Layer 6 of a small transformer language model trained on English Wikipedia (13 layers, counted from 0, width 128). Numbers have three digits each and are written without spaces.
A neuron's activation on a vector x is GELU(weights . x + bias), where the dot is the dot product.
The model reads these tokens: " M" "L" "B" " d" "raft" " by" " the" " K" "ans" "as" " City" " Roy" "als" "." " He" " received" " a" " $" "3" "8" "," "0" "0" "0" " sign" "ing" " b" "on" "us" ".\n\n" "==" " Pro"

The vector x that enters this layer's MLP at each token. A number n stands for (n - 500) times 0.0076.
0 " M": 613578657468744351290435632482476431691620566500355412459505525542477518656442449634765631533518462427568773351430482343345487373419561215467395520259765588087574492647387508662375430355461478117500458686493329649428554460536298637493515377596638528546432485455325461575506626249781589523471561467391600457355602599639578416499510538521667518669468443529448619406476509731422385579392
1 "L": 469477740429657468356372530479519426506621527706432622125623546535512519620573350480555452523322457437581756280484610164381509282657442533573545414420574705330591456248392560431456526505452551324484664795582396739374591391629341678380565406690607482270474524552313506468354524507687581727580364464454508556428681552574551429571476487471702340499345490685597524436415476861234294631390
2 "B": 378569645305480317504332597473484547566666573650439438274863623567346409630498321342573399592362502479353593435359694063498647371761306424532595491321715578425712547585464618489462598274626639320669653760445461382536545353510479455444450387591467557389529583568403454603373385388716589497609514375464537586330359767406509371746514604343731481496546523641505635497500514513261368578269
3 " d": 535697490391607342495427613230319465509435620629374428480628517641579547755439378488530528467588444528523873353611581274441421419394516244645508493364878540330457396573525494665473642462480517229770491525386345553449524375477126758391500284539500227520412507391542442725482522371710551456476419518544563429604532611714530419721527385348722637614366505551455614460425572589404314570394
4 "raft": 600738308577619411575348742599497398499503593440506448467598598562404492685387575495608373399431481315478648471552608242466571370430371328510439564255681484382681591663488481206376621380521743373726577603115461390325627458615351607639483409443511305471388561410380473702590361619448479584530428255583725354685315437564548225704553384496756479527406468429536725433566461753554443597606
5 " by": 571611620349663396418294920353607397721453457617624220556484530655443561666386388413618347423545555326365648182555648454466438555484540452449441429536656377310504530561432702506297566424565429345510639543307454630503546279539383492559647331542474465241412535513422537574403377445552467498606617442472534394519456698510482689700526386518794576645682565462458538367625454758227297744400
6 " the": 540607589406612465421443967444544422641611699507560518390409492574496466704411414337525421656678449204566644386478546408486463492584426374365384579582512560446591517535427752690296436377496484164614611562326343764448566350556496716632579274492686380210424434512612531439408502250502361424582598453446721470605510643376478519559404362443634568647442402754456580468501498618296432476396
7 " K": 517399383361690443354583617486670516553601552531540431328489696621487590719349189536473465691558360423607651414440555345462480494620448287342394489454741461251402594526440750743346503387763567286600719618400471608454422386665419734328640385655672438438537629505224473541367507331763578428454468340332525492314632366602508501761449432496636482482543459591524613295540619758316353406300
8 "ans": 389429337490654348449517731457572419414622448507535361261478837605503563693355483400414510364418682279591411438604479393522642433963423470248513493474493372598683515429653432484621435420526454352674735475505549518521514438630499559329266465675588454547505326645465587516237353464467722550796513469273588626420525656664330274532458403368468708461584396630606539379339653854400284678329
9 "as": 499526456432428568537703705276556423301536832515601367491498520555348590648363427389570325420733434495499597463715401418424495298643537283215477382606561531528758651669490606511456350389626614318652754426389597276552642376586453592367357301487688590529487618580473566405446477497549418412543502274347450556396633726415391444735430425712725581515854426681496614410330305657302409389338
10 " City": 514481523585499509348355714494467498621572622508605450400525603509474588738385308412620319407572584490594756453429606442547417326746498236194572526485456524398896440475409602388315449307765669281706799599442460514614544417674510499298487290587662355427477528401349594504489354642466332580479526215412623491444620637293483329592502538296562666614666460621536688497332274688375370598423
11 " Roy": 453847452521604458313470691653533610565523495520613369480524662424545532705458435466655567441249640463694752359548576356560600283750461179289416413466676318227819492471527505539349263417716453395583578666412599414445543514525519612381663406476595239393546508420283598448304563494597342423407540372271571553655411727497468561636516609451644611539554515632433606318516306768389230419399
12 "als": 515462383483518510375375669398270472545429644705603538440669531583398756593441504442725341229580648527596733379550498309502655315837541312301363406452532394397693683520512605311714542418531606306552705616263371387506590475491526555523431396409688473351414305487329646552269456653547567679402520353433681465418326675369521346702525553482769438640574454679555604425389312722376263516546
13 ".": 459435696518633533402426849158677419554583487490593579543597568573560486562282266435687342548719463463539600382622486271335555397511405470497501317532567505250546653633385615564394445481455631406569767632276422628521583456486374413637729347451516328397367374295548475624495458506457512503382449504427497655465264833581593562540612396421747618722494569579494545262579370748372119502397
14 " He": 626584532436521468391411724357615455683528440402688567464590647458585611688398111257705351506617574406502664427459590363463615340604454377265582640386451489252260609562553505553241444487513496334670592603308348612362581315696444606414759297745597482580390590597568556340316427286515431475431754352463500454515336822649525440714582498419767569450449536588456386366624374791441491409448
15 " received": 480578394557693400301327696390659632768407559758416462521717411786385623783325381417599410442738551469517710250672572463465538585452436415256532501367468409205484689371523565412463556347450420437728706508354366536433679379366436451744673365464488373363271310436524627473549352490381384471513493409528543304688409758552620655549433438434723574578411585563559350414555588747318461604466
16 " a": 633635239440611466379343774443578508730563670596360414429453419737393552740376370316474493647719477344600688238530436323437455359547526425312495530452589502541630418612323527610175412374508484298746731521228511648591536538704496624567578285420497321516450357565634629411407532260524399410469459514448574437689409561484535580661468262412673617681367673667485564548547522712401298593306
17 " $": 446531413430671536332460651428472517576561539557560471367588685605338437726337369361500402346540455496498591201581488369457543508476428327361519649509700504378500616505383725630265498375579673551704746575411491859230584421503364614530546358582454420530486505454483450644509510284392612455506499269359731678534471498361778383653455413347687463498351371542652621374524487926298287647332
18 "3": 430627609418580230535343665517594373579504490704472495336524792631324648625333609633684276544538387580474485539628733277322506535500371406348689600405512516590612563533435612713346552520475580333644768574289614498516393240535400618304657301532550406649491585572496549511424405430459434500553489331277591397482386798488500380744466276210355561595419585573621623366566445699226378596245
19 "8": 520621436288585240516386685272709288558431427688451547397586708739448678723318673674537361519554496537601466631661772331252546487571428266325648553473583618565601632507290530687379493422478544358572635661300600311574454343674558529238676306455446301612404529604533520433535309386529396572586475401222569394560485711411532393792489350392510594475507562554595664503471330691325427480299
20 ",": 640594508579455431525503798271596304630403572711439404489529546632558680591250303474385313668634579343396376325653726274414554561586294368425577353469646576381422600471437658682456493398542554420576718612307521561483645462789406518342567210631500382452481556580519489475463269372468396474405517295372574604615158626422614413762439516627479785605468540675667679400540514475478246556254
21 "0": 656693588320568471516448626368693152662566443673452493497511508687365739654257447688499361559646365546529328554389637340425627489556366285325731501491531355439432640600329621677369570518516495385567797684422486442448494296566356392200645448590678367554375290493353373384565504495502355536413607469468628545611409708557645197611636360504526653619399523529729644355609387590274363651329
22 "0": 703726597273533457505417609316621143700547422612436497453532476709323786675230450668502358581646401580498370571441636373439670448615369315291717520491529326433488680583355637643328553544477481416546784683476489412470495254596410371258657446576676416557363336478358371365574488478547345555402599495465612521616409663559596230640643359517506614615415482591717627360601345601255370641375
23 "0": 562757597196420524445374681215364226745425559593395442337554444754226821738272487555481351524620645522330480544556761313398694408669429379365648510423579382421656607485319718557297466523448558353520744640514546295596489336635679380487681425484625424545472408495330418397605348409621301579505530373530534486595491590512492324710559401524589598575582445721609577448546328588306479505426
24 " sign": 591567685467626408424383688556577579743454629672450436372590579709428590573370326409472381395407555447407703439778626202483595560712409379369465464367641436311762567593390390555475497498574502461484710636418377524384531459496567607337682311476607023387382412543363497578596520484368372511568568226418680404816321687683494414675488429385768604468507335594694535272540514492286555354380
25 "ing": 708617385696609434368284630371682409656611531695338475399689582598452594573303562441445533230702547352447663489613614477534748551511464515489493365350590472430604717516280683442404471429526557432526627607220687619518590405440455474457487197430548223525381505425331700395315503408528268381499418391461505208710488516472583474840525580461894600528549473730668543281414502482423391498297
26 " b": 477630731305569230377426645351427633636541596615506415534658642623310512745451364540536504556485492398509753387617723380424575586583324357480490639613759473234534591699471468761376632450628597243683657562356290603442585454472429456385535331444444236657507536523417575563203516282651414369447500353459482401523288578548491409614501510620834546404444300612479545460595445587363259477366
27 "on": 649735496356668138409363521293433413375504537344535662566500693487568571592491441634640548590773565272443609434665625221418271437457565331484477459398584531275473679334477486499502664531449449477677439560278598592470625497733174645663673309621480469514326590459398351567536428557506383461486583471303504416573379719670436370796422618388617850461526506743571479306287501715315294584489
28 "us": 653623572395545362572563752283638428657504590480674349521431608537229585378472444499439414348579560444529767504663585294525726561696409355517650280504693459463482696479319566296589595384654473414415639560240517451552650433629286535576540360441529448475309671590406524604385273412384563453348535474482466260647429814522463163640354519638586661512790351716576567671359337530525180521391
29 ".\n\n": 527628499565620396354459649354592571663446705557450441489528597587564420832213401410668479411668346474635558300346452340386527435366470368464563479457530610130534673682443563660410409471483655385521709638272307669413542427545275432653783332581422338366436431283492444656497414327495571390403466561416639613398526765566721615538538372543749522703432584594408493334634473733441264469514
30 "==": 556568506590466339195267634406488556494600663466404574615630571551357507756410265314599471687654554614635604260260657414397564335471653484452707409441655515282569437492558406679263324470408597430731648623120339680544587380444367489565674219554588353433345432318465561629567589540478531359498459454404683492545437759571501532329544486482713568793583507467595338466545481708405400512329
31 " Pro": 671628611370540346366603780448789595557392577492430382582467469429375546530438226430597529553465587477601946265400489507496559414464406563313480547346769685314661430453500599532265416381566599380720661576301481757516459517638393460525691496535667418408415555244430570557394381317448365488438418240431487577698577701588639636704489352589700597331532255509555336388337527601421449482381

Each question shows the input weights of one neuron of the MLP. A number n stands for (n - 500) times 0.0011.

n86 (bias -0.129): 664674570696587496446657414427473442233487415387414302463384524545350467579376660383723765419476553571547253390259582718676337381355412468261504637714293671618423379661529693599577573374632450571210540624468522504377668336496421589392391603526338617500366417379564373472528512737446546511418469350575685641637627584829670295594552667563492492437252528135531614404492604333413496685410
It fires most on token 21 "0"

n141 (bias -0.113): 536481419549406241414359449420492709381575313457399406480585543626634431433536595205320699569433470619530476447241407504648346586432326592459296540593660410360596416620690620472431274408384580608519362329476697403614750423579550364341548451481592215568690253572652740586307592355454554781549538570562748371524504416669772391508563496641178619624544762317409567449586463631527714356446
It fires most on token 16 " a"

n498 (bias -0.073): 260571463423546437448470803633462576566246656485437699480453454297628591401589531889782626600338644536688342567607361477623386605394349582552488353547556834529380516551310504558401638597575629367411558411661276523554322389294464735259402463507594570400331496602750373538573695456481472444472508395409426481523500634421496309532492635469285420333453760562396363411458238500699422449496
It fires most on token 18 "3"

n347 (bias -0.095): 420705254514362608457511849304381722319437427319500442328667582317618329541572610382435481697617333635230281554469585496507377503439417646574647475560405496550658401485376547519543449413548554310540708288488399378417807411496433389466660514457551569729481350615634425545553515764321484482742496725504412359424511504735441593512447421721671661455500407397522354528665638319560602351481
It fires most on token 9 "as"

n260 (bias -0.093): 462591470697479507547520166496589418590471470558489497443536455411490236603340465406546376634455666523530597714518521676477715444254394454547526461634480325483446377395354385393365530314402487649477514406359615629656636333394732528497435639490517437720390455430633604703749616605262504547446659514390321401346416647443601527422493410603718518302542328559377517529459605588624641563418
On which token does it fire most, and how strongly? 15 " received", at about 0.77

n338 (bias -0.041): 482599634500619530564342343463282436475538342603750385553462281688657654558675533526407452416300612360429700470351437443591485444437782522492343746469475597441429548427355507721318553565333490329455264445578349479438683422260534267760582559510549544734470504327493725547725809280549458584301380595590445564541412636433561442347464442601463553511407493570545511588565462379536563529564
It fires most on token 0 " M"

n394 (bias -0.067): 601525547436348290488360408473356452489430403405270529512496485600211327589478691511489343410459310511273425412626600296399398655598532568388291316356540472461500356542565614422485410606664468586457728432569503577683492546535566360440514536687449489543550459776814846678586413449511512586515547574721402555402352701477418648672213612404585422754447356297504707445722555474570561387522
On which token does it fire most, and how strongly? 2 "B", at about 2.4

n418 (bias -0.082): 492321694636571454637533367684340518492291449430361475703440358492583706511352474527590473605338540475586632554519167360387484415408486603172731406521435417496339572618430565740581263778386384539467485371442656400662458504314504496379504701782570504638311541569443496496504473721482634402659551571537573600309635594327445418639391594377325469463608806242540642367702563485455493473629
Its three highest activations, in order, are on tokens 18 "3", 21 "0", 22 "0"

n43 (bias -0.067): 673439382519423376532372527571619787559484594427444448480632504581514383357657582532697396447605406372458566560664572695526504606306365476306364395559523489247337251622372385174684530812763732308635391586767471450547637761631431488469485489544371401511460178544401597578570587549413471508581561647627536654587511481261573346272426234566287419500500620461406434243492557435430757599515
Its three highest activations, in order, are on tokens 15 " received", 4 "raft", 24 " sign"

n402 (bias -0.110): 631472356466511445489455447382543574439443472447307379541500325511580385489293601369679374598633483605344391682696533451503470778599562405654511446554517514607405763533544503230433339606571503648472565409518513362475253370401489537402541503442532295521441701661548424403730610719392281351675482526739570749317392597629707171385604594590485669571581647351486482510385602373586455401415
On which two tokens does it fire most, strongest first? 21 "0", 22 "0"

n16 (bias -0.019): 400477551717507341442828428507458568507410602574510646503525359507555493552653543443535459423658443481633590456548391678554385590580687688359514393413376613317497517567588421368720510476568395396522467447409482308649360429503514520493416456425709503226368451644520348326401460541446521525514481593520517324574276516598445634598391606684602266552669523513367405359379576639477353520708
It fires most on token 12 "als"

n360 (bias -0.099): 354569496468563466450511686617467351329247432616863528277490357584599209688586325721408401443463464531681556370370210493586543513685582692415594621616514443493590304447603525655698302617395646368521574500564435580548608504559500345609493720518189640507534511379534615363574568535651512289377543609651575386331421529553547588313478463441347685306500688406354434510463415551378701338587
It fires most on token 29 ".\n\n"

n71 (bias -0.054): 688456574421377542278380296440480439708424447442532474622607360493611800620552431538460656437638470588605559639482372524717226497482580444496544609432567810444359486514550516331433359208503513678261531667571471605462479635587533398699578652379446619580274500279500445593745654330470431440518318576350528480532450353479619534337490524328507392524511531591626493519466446328397473581598
On which token does it fire most, and how strongly? 0 " M", at about 0.88

n96 (bias -0.051): 541791336496596561341590426515242350418367597390519414694437785458476465663530455613582535652470683623383436577696492398633528459462264375492626483532273596504558417712324486545611493307566378230575489455649521533530489358614684481556327400504340724234645537629568634433556557410359649507342424527415591504591649576416516408577474785630558356515550789263622252569533277383444547526368
On which token does it fire most, and how strongly? 9 "as", at about 1.9

n469 (bias -0.057): 338304429622649459511578453634514360618442560486711353458555554636456364405474533548318594723511314472619540455406485661401253646452546642451496609313553598661543675485703497610489358539622609435310339504399541576335445523242439567541545588285464459415433715478415570536694385465283684701424493427529366171463617578597385801541214618482481611569515798637451387537496627357471450493370
It fires most on token 15 " received"

n112 (bias -0.041): 331807307276600479667675497360500355584479529540445526430371410507531535713439696415327552500648465393522537393179355615335574552445532657423450484573575471445369316524610583570607448302484381669455402385466478275356409576701402497503589558704647374633583594527527389610688527458373313600451421581523561580725464516514591453666480493573441493560517630358523587600510609319430480401549
On which two tokens does it fire most, strongest first? 21 "0", 22 "0"

n384 (bias -0.024): 644510375470855461543597421656524384490518446411350696565458462550641522310420507697414500564344367552466273360718518463668416387511243345532393765654416454384439391458500450420607527562609577489537747490404635503434479479522475518437283583559534394332475410595504420465493690485446464577435507533452387455285409654482609624254549500773478449764450552412714666523445391422669480630497
Its three highest activations, in order, are on tokens 21 "0", 22 "0", 20 ","

n201 (bias -0.080): 597511511397534634592481584402508686573540306356381337396366489667340516768481783508408377407554422435400531710464575761530435490359593488384590353478251378389519383434334518635540522651394715553500573516685528557531356552569456441944318515405560324608425343351203373581631555472676694448520541577626406595653309348547524710460357601607237572230662523438737519532611557575715526391375
It fires most on token 23 "0"

n213 (bias -0.096): 358656486496445336373493559333500358616664558544274443546448308438534757644388657628436699482348371714395653362466710434536559638568379398407433673511669450731605379568401649326469442516362297477593459279686579639548425546715698424515553432489464749615595463568485515537485643566370484489431587702331594360383287439462344397515615604581224426540112589466525651645507667394419673436526
Its three highest activations, in order, are on tokens 23 "0", 22 "0", 18 "3"

n270 (bias -0.066): 696451523593450524367462492409761660453157297645380522246507473496572303724563508713448516387286496408846660448460292458616594345674642686403488536592436481530576354543656400516520545471348541574287625645747579450547300684676614555665588619611432524350564264433587395767376528374568561410609580451442650661326285402576484276332586469616408391389408442637346469540334618271690398610431
On which token does it fire most, and how strongly? 8 "ans", at about 2.8

n279 (bias -0.100): 493507442550691622442612448429434497430625429431608477416411569377623337646606584334397288341447429559504412522518518599625456627507359286471234415523426457570551450589615463395371514282476483482513486560618202421756599478426445447535526510477667696412543291365518486458514724801398445568337780599538347763418442422389427635345612591479540507604808632479470375555486357301465459734521
Its three highest activations, in order, are on tokens 10 " City", 12 "als", 9 "as"

n449 (bias -0.107): 450440556354313378592422371567272470650407559624437452488442489440185349431434670683518599389569640435412353417536781297437447566508482441576435532478622687515444356418595632665457563354579541423120250535524482443631454725601335594504634647831545543685476336324555569412604527359310315593552515806671422500558593315473275698559439554622448640421610473500640607521416741699405701442481
On which two tokens does it fire most, strongest first? 23 "0", 27 "on"

n226 (bias -0.098): 398284352652701416447432408401184374598529368676476504585559291133274552550476716457586576587496433618161563773600408622398446511833365730322640638507440485511420579630336634508528477525420361492459641445444453653555445729451443302535253653408439326534440500437421531519675710504765606489524626565353532369544670538476451504460438688500415833519656558280470616482271594439384553555534
On which two tokens does it fire most, strongest first? 25 "ing", 8 "ans"

n159 (bias -0.073): 443356685590410624331628295500507500751309504452597377531457489500517219545405489676428597273337416532434473484551773437646608661481551388295380528518325489467463592416605561296317456428344195413445633534283633664583367664408536604706493475478493812602457443519604731432602504536504254445602511520530358608381507442593417631523356549609418571354186609508890643409421571582647474285474
It fires most on token 15 " received"

n109 (bias -0.053): 589439672479598696420482258384417421298639308554542669249334522584412367438397467437584583408250599403552364417500341568422492527608454549485469254698581546430600660485632479577206532574446648619380349467515507467614541560685508593707483728465439687309399460384660570580570623300628519511618403254620597551593436281579362347345551655390553221500515522559574642422507658414511699772392
On which token does it fire most, and how strongly? 1 "L", at about 1.5

n487 (bias -0.104): 530536649368318477473673754496467665298425384357642543461525500655610693415673583617315896334373572504638455304604535467366500547397166473651516545451543521801456523561366436392857496464529328316425406541492645688481470635516406443632433504574522587439389485584443463738362398355551771601400602426352352537470380532553390496389459481548430305268309641557475552649597324496630373481555
It fires most on token 28 "us"

n60 (bias -0.084): 443353397424481539386624534720541311276560548489539728304390519453660719492424682404442446712492427667307481449586737711602272586523554396673464553568624482652717488385395550436473430584518558655634606530740476407402489555607619496408446500468286354533283590354243334530674523266518500449637223536537577522416540398469460174500557637620305370507639875576398519412553603400511386626288
On which token does it fire most, and how strongly? 19 "8", at about 0.77

n294 (bias -0.090): 500443294496422500561568446512531627418521277289387552455324334561489439558425441607534532617660462596483759500592689385628479766472500591281128246655428642474663674480733806523384515294511601537560437449332464469457598472426422377524515478200416472817456422532393344547613476668473828613650710656485567500563428583400349748412504527574359439458248403394534457569434316481551815389327
It fires most on token 15 " received"

n63 (bias -0.060): 684556329650521540262597532391433616453399476275581569563726709496418419738712550428381603441385411591333457644614548447365247354631665544411693374507445599510479518362526503446555535311605476316407414507522431444561349522364418303507199401612608609486595432431297500450607649459392661441489521657518504528783472245314511330544539568489718567465654678468524553487628740356689517456468
On which token does it fire most, and how strongly? 25 "ing", at about 0.55

n237 (bias -0.060): 307380267633313612362513460472554664397575401383475605571494348496604669676637538662542412483630546452589586356335591463484240574479543726472518452519579347350380254490637621490402444594490392622621565517524383574575359335410611510421587680503630535431353480750594394422572666446580518289564410432453410254295440668552489490518705599714384425648280517393572609544524525517476334569473
On which token does it fire most, and how strongly? 30 "==", at about 2.2

n325 (bias -0.101): 603450608425473367500591345536617256575177611662553440700530520313525439523587512655519439359449504563184737614273387431721496693564545640533629438418329654428764604767545496390318298562384534442561441540432456539457488743500484344409254402444450544747512700636492602508315608417382322603512458570621496582620580477263244570257539903574231582547601535468447539621191438458504462436392
It fires most on token 10 " City"

n215 (bias -0.042): 726352515431443504346463372772756646332544349440465339480640832488321516553734733592344175423325423468628454410523308541717641555357412446488593383496629609700552508508512507553480485488489368508500340519481426560728569618428492384565558606460333245467531432624712428496538678628530560588622337516330740425504544467621687662437588378667394381553301704339526492292447345608496489323264
It fires most on token 19 "8"

n356 (bias -0.071): 469454443604674420504508523691415416496725372622432399783324210601378713426441457500548376425430586596424582544520323393692739539452429381699512413493538463717663599472492351418484606376492612611369516457719702581664814303377586357496530649526192353651548449373334625496430492431447410327399416529284678481393553413444778423396422637492367260573512353736594407703384888389632557504573
It fires most on token 25 "ing"

n417 (bias -0.087): 527397331464684306406690593554403526311623467752302507806415586473455402342344713282367317467424420436422530512481446467701261503304475685457508479675383709590445515397659450523318625468371442409391398557689395418568424434635346577744718623632412531434384308565393474526523527476705326234707529611601512549699445467488551605519398496534582567634427384538522770637350737470740614431355
It fires most on token 6 " the"

n411 (bias -0.067): 509461500241525706642311436693341585516474464436235550648290451532637487580603351318530576413484503570493500414430449491521592514516452497651199604371575438628479459657455491444500491520533482376580429569459500473469637414546691427509518393394470572261538392607566410710407428575605402530593645477525516528387590306589623537414593475451564539436662681400533395526371409546482716491625
Its three highest activations, in order, are on tokens 4 "raft", 5 " by", 2 "B"

n185 (bias -0.084): 333595570507829458418471574251455437534622304625252428777422664663576566601477515401374639533391301500345345508481442636493560718607511619406424458454525500723474531641585299481600314313471338508254312413512215445575515372282260584485468471411562531446473687561496560788402630630588524558640500693556439359401558311358327735662733353433574488426496608462583478591634358581526391565626
Its three highest activations, in order, are on tokens 5 " by", 3 " d", 8 "ans"

n284 (bias -0.091): 426357564430458528404519736520412489430403328508520603488482561416589420538748690391555373727392437685433322417425706606381366416300496186368773418518597526644601480473528717512674425447394563670611384364390785454758453444423561630660577692489365567690283358735743485369693387326526508459604632585450504378449594638532359592623411233465257428413575554671352668489523472187412459516553
On which token does it fire most, and how strongly? 19 "8", at about 2.7

n17 (bias -0.034): 561476695432401263563631665507391398654511314535456479470433398559461460535665539608619306428197702688299611214581504472376191487471421449733477503295631299681625565439548483333617376714308551552664543593500477560411475669530716533522487510466201591641427457543565746525436493597445463641515476638525420525334493579493258493408507385454544374525606627457401553626560276542553541543626
Its three highest activations, in order, are on tokens 5 " by", 12 "als", 1 "L"

n340 (bias -0.062): 467507539544639622769563362588468631385523740084437765545622596541543337561500511576363581594399517615629406467688400500521534581657469873433473450429510476307535296525434534611629566576500469428555579536261367465590312519349440456612442672405637336285599292544547550364382635538510564406548602319536613564387318750434508593637335403400496515514500632471531372427339489398568315398638
On which token does it fire most, and how strongly? 13 ".", at about 1.4

n506 (bias -0.067): 453524601571567336485817570369303745314556486528456411404497535496484537373547711482354551379493319292519418555625555441452350477308490627596436540379669738575500413489397575489548559372347459582671536263489293507717489650478448344554436384676667406180533479605514771571493572563486496600467524395595540387236486503434466408533375618355533834391642553554490327536525724416592607518521
Its three highest activations, in order, are on tokens 27 "on", 3 " d", 8 "ans"